Layer 10 of a small transformer language model trained on English Wikipedia (13 layers, counted from 0, width 128).
A neuron's activation on a vector x is GELU(weights . x + bias), where the dot is the dot product.

Input weights of the MLP neurons that the questions are about. A number n stands for (n - 500) times 0.00095.
n20 (bias -0.069): 826 486 491 665 220 473 379 645 695 495 442 644 256 361 606 495 640 629 438 505 287 273 451 657 556 523 754 464 377 190 584 650 674 500 613 473 491 472 495 318 500 596 584 486 573 754 539 582 603 100 397 785 278 333 434 523 668 495 500 855 585 344 109 417 496 582 396 448 658 365 348 399 598 349 715 434 571 740 605 419 442 545 704 535 482 750 686 339 528 822 311 337 354 697 295 522 235 297 486 491 475 545 287 487 242 416 579 457 435 402 515 429 595 500 378 230 754 612 545 482 530 646 647 252 609 642 765 232
n35 (bias -0.039): 515 456 628 452 585 621 531 622 591 441 489 464 346 481 576 363 486 635 673 450 507 500 477 521 563 310 613 653 589 514 789 456 547 596 470 768 421 678 680 417 434 421 596 320 619 565 683 669 433 399 373 604 526 216 706 367 508 424 532 489 229 488 617 318 658 453 500 504 346 552 721 496 267 569 460 563 598 643 406 632 564 418 406 570 394 428 547 500 282 500 551 309 355 444 577 416 325 347 466 365 472 295 521 500 379 732 798 523 423 327 413 582 611 370 638 211 475 511 397 427 439 530 558 300 399 417 539 485
n38 (bias -0.062): 508 409 203 573 587 519 627 477 478 294 235 371 584 860 500 411 452 337 295 480 484 623 661 435 441 511 445 637 807 523 530 445 457 541 540 387 572 329 206 339 535 375 543 465 549 619 286 225 595 474 500 424 688 435 452 595 735 732 670 400 395 397 657 387 521 419 263 369 553 866 632 656 709 500 593 464 472 531 338 552 504 378 420 478 406 581 573 469 396 515 656 563 472 651 354 448 488 484 386 528 521 756 391 519 793 461 339 622 516 252 542 763 466 487 572 622 634 480 390 534 500 524 675 425 585 454 276 570
n65 (bias -0.087): 403 210 383 563 514 500 425 504 491 841 575 670 673 324 669 350 475 455 587 425 312 491 561 513 446 829 840 483 695 632 513 604 327 514 405 690 873 251 343 544 631 227 536 437 631 544 703 115 613 389 383 404 504 736 358 473 379 336 569 293 155 514 486 451 594 456 541 505 728 459 541 411 654 429 331 591 417 320 504 412 431 609 688 530 455 523 557 384 486 371 612 630 436 704 514 359 421 358 333 303 490 617 526 384 451 635 968 542 603 550 375 427 618 515 641 823 641 590 574 457 467 381 719 318 509 305 176 335
n76 (bias -0.085): 486 440 578 513 44 660 758 554 513 569 291 651 613 330 545 455 526 595 397 481 248 214 486 278 482 491 505 513 200 743 800 495 428 309 546 557 256 518 642 487 413 335 791 354 490 406 806 299 934 483 830 643 514 677 491 551 168 662 443 664 487 794 467 518 492 446 495 579 397 449 350 555 500 601 486 495 617 361 171 491 504 389 594 631 349 528 536 436 369 322 391 486 560 639 422 305 434 612 528 308 711 452 561 649 532 532 326 528 665 629 323 887 518 663 523 513 424 320 247 417 445 537 840 441 388 717 461 509
n133 (bias -0.116): 364 394 544 746 271 313 445 689 500 606 423 475 580 364 491 457 591 769 195 915 53 623 730 568 707 277 657 581 426 625 596 686 314 884 633 420 841 517 566 689 720 428 491 399 546 324 624 417 619 404 673 483 531 524 375 381 704 392 458 684 593 334 505 422 524 548 455 456 257 408 294 348 293 468 504 389 800 517 483 360 411 530 648 508 487 250 431 274 437 504 325 614 456 527 526 525 391 665 713 683 664 315 383 625 487 592 658 509 509 544 354 554 474 321 398 385 646 553 700 483 467 429 333 219 547 457 546 430
n258 (bias -0.079): 509 648 534 405 508 427 539 492 448 560 517 439 396 348 396 343 603 492 405 255 461 320 469 431 568 508 370 590 415 236 372 632 396 948 474 379 466 604 693 405 403 344 568 639 478 640 437 544 542 277 690 598 429 578 453 530 574 185 496 603 674 854 548 508 427 546 539 385 500 466 350 559 348 699 263 406 496 504 587 327 878 635 556 484 613 465 755 596 616 422 596 647 312 598 264 424 408 479 652 564 721 431 420 400 496 289 593 578 609 496 527 539 250 459 568 810 755 216 377 572 946 517 406 424 554 475 580 500
n270 (bias -0.088): 355 514 795 430 226 791 647 753 504 528 744 418 495 529 449 505 239 435 774 456 476 569 648 686 642 468 463 705 321 708 576 562 241 475 757 523 356 681 350 426 576 573 519 481 397 734 381 245 585 540 608 441 706 673 591 179 252 287 563 380 743 451 234 444 556 249 514 624 546 33 370 589 462 594 329 614 390 459 361 442 468 541 764 585 467 505 592 565 673 570 687 500 648 557 326 180 407 199 689 673 631 356 419 375 804 377 509 704 157 448 394 433 468 556 457 564 440 727 546 384 282 362 649 540 431 690 415 351
n372 (bias -0.108): 621 274 682 509 340 704 602 596 415 528 515 355 280 664 865 721 306 477 562 519 452 407 515 514 420 390 207 627 658 482 504 491 560 671 514 455 562 292 495 445 481 620 378 304 593 482 482 480 848 407 374 614 533 466 419 556 698 100 644 672 518 446 312 551 487 800 390 533 382 261 553 333 547 834 514 561 314 646 224 553 658 523 471 509 370 287 413 565 190 573 574 697 708 566 369 482 573 738 399 457 745 689 433 785 337 303 88 471 234 533 590 628 154 500 438 486 486 674 500 243 357 595 673 255 683 712 515 300
n411 (bias -0.047): 631 654 571 612 530 623 516 657 411 583 453 656 348 604 433 695 592 426 595 426 397 360 288 475 402 642 466 392 453 474 482 549 522 636 564 604 408 585 552 452 395 573 602 601 383 551 535 293 613 450 493 576 530 707 599 489 512 676 327 485 432 516 588 555 694 470 649 701 369 549 305 463 158 292 839 542 634 292 596 412 334 351 687 567 507 527 529 493 538 476 392 418 367 564 309 588 318 728 542 382 592 317 550 461 511 500 594 369 593 387 620 557 358 436 280 747 186 481 340 500 427 545 567 356 753 467 306 552
n458 (bias -0.069): 325 334 727 767 276 716 272 439 521 730 574 608 519 555 368 390 319 504 372 384 295 565 453 630 244 626 349 547 491 290 775 540 285 681 554 748 582 601 482 426 567 436 644 460 607 469 974 491 635 420 414 404 331 545 682 446 315 539 367 801 641 552 743 240 382 553 527 432 500 348 655 509 558 641 482 721 587 409 601 629 513 383 550 521 433 463 500 132 331 727 487 393 455 347 187 627 606 659 680 368 366 543 244 619 504 907 295 505 473 496 505 523 500 471 409 448 714 482 426 403 376 645 472 295 548 601 434 411
n473 (bias -0.091): 244 656 504 386 373 459 483 488 628 674 330 317 401 344 504 533 504 417 689 614 594 391 557 419 487 459 383 500 287 624 508 648 347 386 517 597 616 724 550 590 542 340 568 521 640 467 634 535 517 416 629 574 621 643 530 390 678 707 662 710 564 637 435 537 492 251 255 568 447 243 496 600 584 628 338 632 629 385 694 621 464 231 586 380 349 430 677 829 474 570 467 555 398 708 504 265 326 410 565 406 576 528 560 280 371 555 643 509 584 761 207 513 488 324 466 194 599 762 423 512 625 32 251 312 681 508 611 446

Each question shows a token from some text and the vector x that enters the MLP there. A number n stands for (n - 500) times 0.012.

"le": 668 578 520 419 533 446 406 374 601 503 562 506 512 509 584 621 490 423 438 577 502 522 361 508 597 534 358 413 510 456 529 565 501 429 442 770 519 577 420 415 534 740 388 615 438 510 528 535 508 580 554 566 485 552 585 460 473 356 537 309 446 534 589 548 333 609 489 592 567 617 501 518 523 656 603 458 373 453 498 487 489 491 507 441 472 561 364 441 482 417 444 349 384 558 471 452 448 309 355 325 658 469 576 461 604 435 595 289 356 451 471 532 559 454 644 497 391 637 672 673 444 510 525 549 324 513 528 592
The two highest activations, in order: n35, n411

" about": 463 505 497 563 678 408 454 387 718 329 583 453 661 447 647 547 633 397 505 508 419 495 496 466 614 506 353 609 589 537 488 483 498 467 494 580 420 686 460 425 410 541 538 523 523 375 440 482 542 512 448 410 486 365 580 616 526 513 536 600 607 176 498 570 415 636 516 435 445 394 690 548 475 430 566 494 533 623 562 364 467 508 438 362 449 560 385 528 431 550 494 537 555 565 509 454 373 474 394 458 616 341 563 401 518 490 355 568 510 541 457 488 545 584 570 489 454 505 591 562 494 530 609 592 387 389 633 305
Which neuron fires most, and how strongly? n20, at about 0.62

" ": 513 451 465 379 673 421 557 464 513 469 454 588 629 582 569 420 595 453 543 488 660 555 439 680 587 549 476 517 470 437 413 540 288 610 610 537 451 627 652 478 438 532 427 732 413 652 379 498 503 394 594 560 291 620 573 498 422 738 640 456 549 412 579 527 491 531 489 598 380 419 444 411 413 504 435 385 547 481 545 410 529 480 511 508 373 594 376 646 402 573 653 443 435 424 397 505 516 422 445 472 533 449 454 444 484 341 468 442 506 479 375 502 611 578 477 447 389 510 567 520 486 438 409 843 384 410 507 520
The neuron with the highest activation: n270

"re": 537 524 609 330 472 405 517 516 570 311 551 450 451 591 467 472 477 485 587 493 636 658 516 532 465 487 402 546 610 445 417 529 408 457 442 677 429 489 492 421 535 620 450 532 692 464 655 536 461 321 521 613 514 410 668 584 457 560 417 468 689 350 608 585 439 606 566 584 448 520 550 314 491 472 535 347 553 369 536 596 593 471 519 376 397 637 469 455 569 516 543 421 428 451 556 627 494 477 417 366 501 368 589 403 715 514 446 342 444 435 692 508 471 640 298 567 531 544 456 323 488 513 417 614 352 581 634 448
Which three neurons fire most, strongest first? n458, n35, n411

" the": 528 540 593 460 479 512 406 542 856 528 570 463 644 459 698 539 543 472 379 386 469 501 577 419 576 494 487 428 545 557 527 640 492 404 594 559 469 517 493 471 457 505 444 476 507 382 388 545 527 493 471 492 445 601 550 502 471 630 618 407 512 404 486 558 280 544 496 502 469 325 584 461 566 525 444 506 593 582 497 389 500 531 463 190 485 523 434 563 502 569 537 507 386 492 437 463 501 602 486 474 623 441 555 483 529 400 487 476 497 430 403 537 516 592 582 452 434 629 469 511 463 536 488 548 460 475 556 412
The neuron with the highest activation: n473

" gen": 563 675 669 429 649 495 483 401 666 475 481 624 574 553 676 394 438 385 560 558 379 392 501 562 505 468 500 566 487 465 400 575 486 428 537 914 353 472 440 413 557 593 475 489 382 364 483 561 520 409 514 428 340 529 614 464 484 417 532 617 463 475 451 559 391 533 499 573 354 425 430 259 589 524 356 435 469 406 540 527 486 531 342 467 474 553 457 466 542 528 566 575 558 546 475 634 415 413 408 354 533 513 529 521 565 546 638 345 508 473 416 530 618 712 629 566 453 534 627 443 457 549 525 461 507 335 540 503
The neuron with the highest activation: n65

"oc": 557 549 532 328 516 536 535 577 552 435 560 450 508 487 532 446 543 423 590 693 641 486 444 578 589 427 295 560 490 681 485 579 409 369 549 782 520 512 501 540 519 544 439 485 413 255 572 448 518 605 501 437 470 486 666 445 492 529 536 428 576 565 547 520 331 499 592 540 336 457 395 366 313 467 624 500 552 511 477 497 451 481 471 417 401 511 673 493 459 528 588 381 511 593 353 582 645 486 447 412 612 501 631 464 616 577 579 396 638 499 466 402 484 609 431 538 456 468 649 403 617 443 267 448 316 486 454 558
Which neuron fires most, and how strongly? n473, at about 2.3

"1": 470 499 531 344 531 472 517 447 570 437 638 577 605 298 503 464 561 528 359 495 581 725 575 708 490 489 466 478 336 593 411 571 543 579 526 460 590 574 592 396 414 621 480 531 491 470 359 673 447 336 573 434 468 503 648 377 403 551 692 385 533 513 633 597 493 607 491 441 364 400 526 411 538 357 764 478 481 352 581 392 479 474 455 462 404 524 326 402 539 491 560 467 543 559 494 454 565 578 438 376 571 484 440 561 635 393 426 436 473 575 455 569 635 567 491 400 321 605 591 563 408 516 491 636 440 465 510 435
Which neuron fires most, and how strongly? n270, at about 0.45

"ins": 535 599 471 549 599 464 543 247 730 462 480 404 657 393 526 496 564 456 515 559 510 533 437 619 606 521 458 422 675 467 386 624 574 385 609 636 524 607 485 363 529 546 457 419 428 396 507 630 353 357 531 499 532 518 575 419 512 586 415 661 626 362 586 577 373 514 589 532 351 501 390 481 487 540 486 433 459 505 468 502 521 506 526 428 372 494 526 406 495 494 427 529 543 556 528 556 358 589 412 371 569 372 375 323 669 526 427 286 622 546 514 471 567 630 575 558 480 517 560 582 516 576 303 588 455 384 526 562
Which three neurons fire most, strongest first? n473, n133, n411

"ma": 572 441 654 510 542 386 561 492 514 368 606 496 609 479 666 497 551 504 510 569 496 654 469 529 615 493 334 572 466 429 608 517 400 560 558 645 453 462 499 440 432 549 490 670 339 256 434 519 415 409 429 406 415 484 337 446 392 485 441 362 523 465 398 521 304 627 572 430 584 472 438 516 431 391 523 532 635 553 670 358 610 623 525 401 551 470 623 461 500 497 500 366 462 535 615 481 598 598 508 550 538 486 457 460 646 421 556 352 476 590 529 445 458 434 409 606 408 554 614 514 446 652 380 805 588 452 434 659
Which three neurons fire most, strongest first? n258, n133, n411

"9": 588 536 531 484 632 400 457 488 646 526 586 538 569 349 443 533 534 426 390 593 598 594 508 531 615 363 545 495 534 560 473 584 455 624 564 597 523 464 522 361 341 627 464 429 646 510 381 487 494 387 596 484 390 582 616 536 406 528 614 371 539 430 456 562 239 633 564 475 440 452 632 515 554 419 587 404 549 332 614 451 375 497 418 428 453 541 439 498 561 401 602 463 455 546 558 569 444 563 334 327 497 510 444 505 664 418 457 488 536 375 390 538 617 556 546 416 416 647 561 628 508 517 533 533 439 432 510 449
The neuron with the highest activation: n38

"om": 446 511 581 476 677 502 457 445 590 433 493 507 550 579 705 603 522 458 505 474 415 513 394 541 681 483 255 524 569 553 510 511 475 463 552 606 358 591 625 422 604 460 419 438 480 453 470 571 390 488 435 502 408 454 608 446 440 514 632 336 365 475 583 434 396 409 506 683 463 568 510 375 548 379 572 370 477 376 578 624 530 554 583 558 416 340 502 488 443 574 360 293 437 395 598 669 592 450 399 382 578 370 614 544 585 651 513 456 428 439 551 581 422 580 582 624 350 623 658 496 467 375 636 553 525 474 454 465
The neuron with the highest activation: n35

",": 566 597 497 590 522 491 487 508 753 380 506 425 720 343 568 616 543 412 548 527 508 628 586 570 508 399 328 619 420 423 580 448 615 442 391 436 438 637 570 460 432 516 498 458 396 371 396 534 425 468 494 480 356 419 629 495 652 594 577 508 555 335 515 472 324 599 559 549 375 390 492 559 567 443 565 608 456 485 565 414 509 563 523 336 579 523 471 501 451 511 463 488 446 544 495 459 406 433 476 553 593 490 507 304 464 471 490 417 569 500 570 613 491 606 670 433 428 513 655 603 499 459 517 540 562 418 563 306
Which neuron fires most, and how strongly? n20, at about 2

" t": 596 542 543 429 532 520 443 493 534 367 452 553 455 314 536 523 404 549 459 539 707 528 550 544 606 478 362 494 549 467 591 460 413 513 480 909 318 531 610 347 395 535 556 581 440 335 549 480 584 464 563 533 421 563 599 562 460 350 661 485 545 402 582 533 400 559 619 432 530 655 524 503 529 466 442 354 688 496 498 462 453 575 434 469 434 458 511 497 542 549 393 613 388 620 642 523 611 538 404 429 409 467 482 382 507 553 268 367 648 538 468 528 556 587 453 417 399 589 547 521 431 565 557 534 274 434 518 393
The two highest activations, in order: n76, n35

"st": 475 520 533 483 443 381 466 307 498 281 563 403 552 504 435 688 492 442 571 647 650 555 546 519 546 525 261 517 492 546 419 550 560 323 413 722 392 555 461 440 683 498 490 512 488 311 528 630 474 580 529 395 604 466 472 541 523 563 519 574 664 477 745 547 376 495 633 509 406 504 498 447 518 417 607 473 545 575 559 519 434 454 457 437 541 484 509 398 485 531 436 326 553 627 341 624 535 605 438 463 601 427 576 651 446 497 456 365 468 591 413 315 491 510 463 563 306 533 666 529 526 434 443 416 587 517 378 660
Which neuron fires most, and how strongly? n411, at about 1.4

" comp": 539 657 610 447 557 439 503 446 646 410 534 582 518 434 555 485 491 502 493 582 495 507 609 573 562 399 384 451 443 564 459 556 318 401 350 800 495 508 445 512 493 522 472 433 449 354 561 389 389 379 680 564 329 648 479 426 510 489 492 517 710 571 587 440 497 510 508 517 572 524 560 467 432 643 537 495 614 427 511 350 355 464 318 484 393 462 539 447 515 492 552 595 400 496 549 604 660 415 399 303 491 448 454 509 571 497 631 455 504 458 290 469 683 506 470 514 286 714 621 454 511 558 461 499 474 492 632 588
The two highest activations, in order: n473, n133

"ir": 507 589 534 477 550 267 564 381 706 463 694 529 562 408 541 388 442 419 504 603 394 556 404 623 497 513 498 493 523 356 638 516 498 426 468 695 418 657 518 492 411 521 466 522 412 421 437 550 507 630 525 584 417 341 594 535 588 431 497 454 520 451 522 515 302 570 572 468 548 574 394 424 565 445 591 401 485 579 542 382 533 447 400 654 544 558 451 464 605 567 403 557 474 504 349 464 569 555 476 374 373 608 502 319 749 516 530 419 514 552 313 519 536 567 506 418 393 541 626 619 465 361 580 552 408 598 471 455
The neuron with the highest activation: n20

"G": 496 529 591 523 571 510 518 461 594 488 625 487 476 579 505 517 511 500 515 543 464 537 527 622 523 548 278 476 550 437 523 575 404 543 593 704 436 460 475 458 469 630 475 480 452 472 409 499 463 452 600 404 180 454 488 591 449 504 564 345 548 458 628 602 176 473 449 635 506 377 537 505 518 460 359 379 602 510 594 500 600 560 419 512 477 508 464 348 588 558 551 500 433 668 592 539 590 491 579 401 585 443 354 496 553 519 489 622 491 493 340 538 565 605 473 422 519 442 565 525 449 537 558 581 342 508 499 483
The neuron with the highest activation: n458

"ene": 590 604 462 564 552 330 421 492 581 417 535 390 513 479 595 528 575 269 473 562 522 580 418 549 415 538 385 495 552 494 391 559 499 379 493 765 650 588 547 409 496 564 628 561 332 427 529 549 330 653 449 510 468 586 595 427 611 332 464 575 508 362 592 629 415 669 649 437 402 350 528 476 521 538 615 444 397 550 483 508 557 565 446 419 607 438 557 424 537 465 498 434 462 486 459 444 397 620 318 286 635 370 606 554 610 505 675 401 547 513 421 421 463 520 593 628 389 433 601 522 441 617 433 618 461 481 473 394
The neuron with the highest activation: n411

"-y": 504 646 359 542 631 528 555 457 657 505 553 491 488 485 439 600 552 627 502 595 666 427 441 548 544 523 457 614 499 305 550 669 543 557 570 718 349 403 594 347 431 502 478 559 585 317 510 527 497 451 504 433 413 430 532 450 402 343 508 478 504 452 752 553 385 567 620 508 371 583 529 541 542 338 502 450 530 430 504 469 591 557 350 519 421 494 542 424 636 460 452 284 428 491 610 548 419 559 216 503 468 433 508 333 464 485 427 673 480 432 510 530 625 511 480 428 432 693 527 452 437 521 648 615 421 509 569 441
The neuron with the highest activation: n35

"ry": 498 505 533 476 510 473 479 705 535 538 651 516 576 524 517 359 497 446 393 507 451 649 467 437 510 501 374 569 445 395 503 410 664 423 408 506 360 622 489 469 633 557 463 446 427 441 534 470 295 514 492 409 472 482 432 483 603 422 468 292 481 458 700 648 364 581 501 714 612 517 572 506 464 462 572 279 553 404 456 552 503 488 403 647 519 547 461 357 510 539 564 378 491 413 447 418 531 520 359 361 650 430 676 669 603 548 421 348 444 530 465 543 483 503 552 665 544 729 568 603 505 531 563 451 378 438 478 610
Which three neurons fire most, strongest first? n38, n411, n35

"ular": 555 514 508 303 466 412 535 361 577 374 360 415 612 404 650 622 545 465 539 810 356 473 485 583 552 492 530 551 580 445 596 482 406 489 532 695 501 455 612 665 652 566 411 601 414 403 639 499 386 516 439 671 413 435 591 469 506 535 540 487 574 508 650 592 336 580 534 459 374 602 574 424 405 497 537 473 383 680 483 351 426 389 391 391 479 432 568 494 360 474 467 516 579 549 386 457 517 450 393 383 551 461 595 515 624 483 535 427 625 531 315 523 482 608 606 577 440 559 553 548 445 490 445 513 347 567 420 469
Which three neurons fire most, strongest first? n133, n35, n76

" December": 391 411 461 527 573 548 483 299 729 388 538 568 718 426 595 578 594 431 460 550 562 465 499 432 550 534 373 463 531 479 572 486 477 576 641 494 329 712 455 370 478 527 509 499 393 269 433 378 575 501 493 434 396 499 651 544 382 564 508 633 479 360 518 539 407 641 518 649 418 538 417 512 507 481 693 468 527 470 579 400 628 559 499 427 427 624 345 419 464 551 526 520 501 573 584 614 487 368 408 473 593 361 551 382 636 400 562 574 445 501 433 464 602 497 573 394 369 524 477 561 416 542 555 662 488 499 509 371
Which neuron fires most, and how strongly? n76, at about 0.94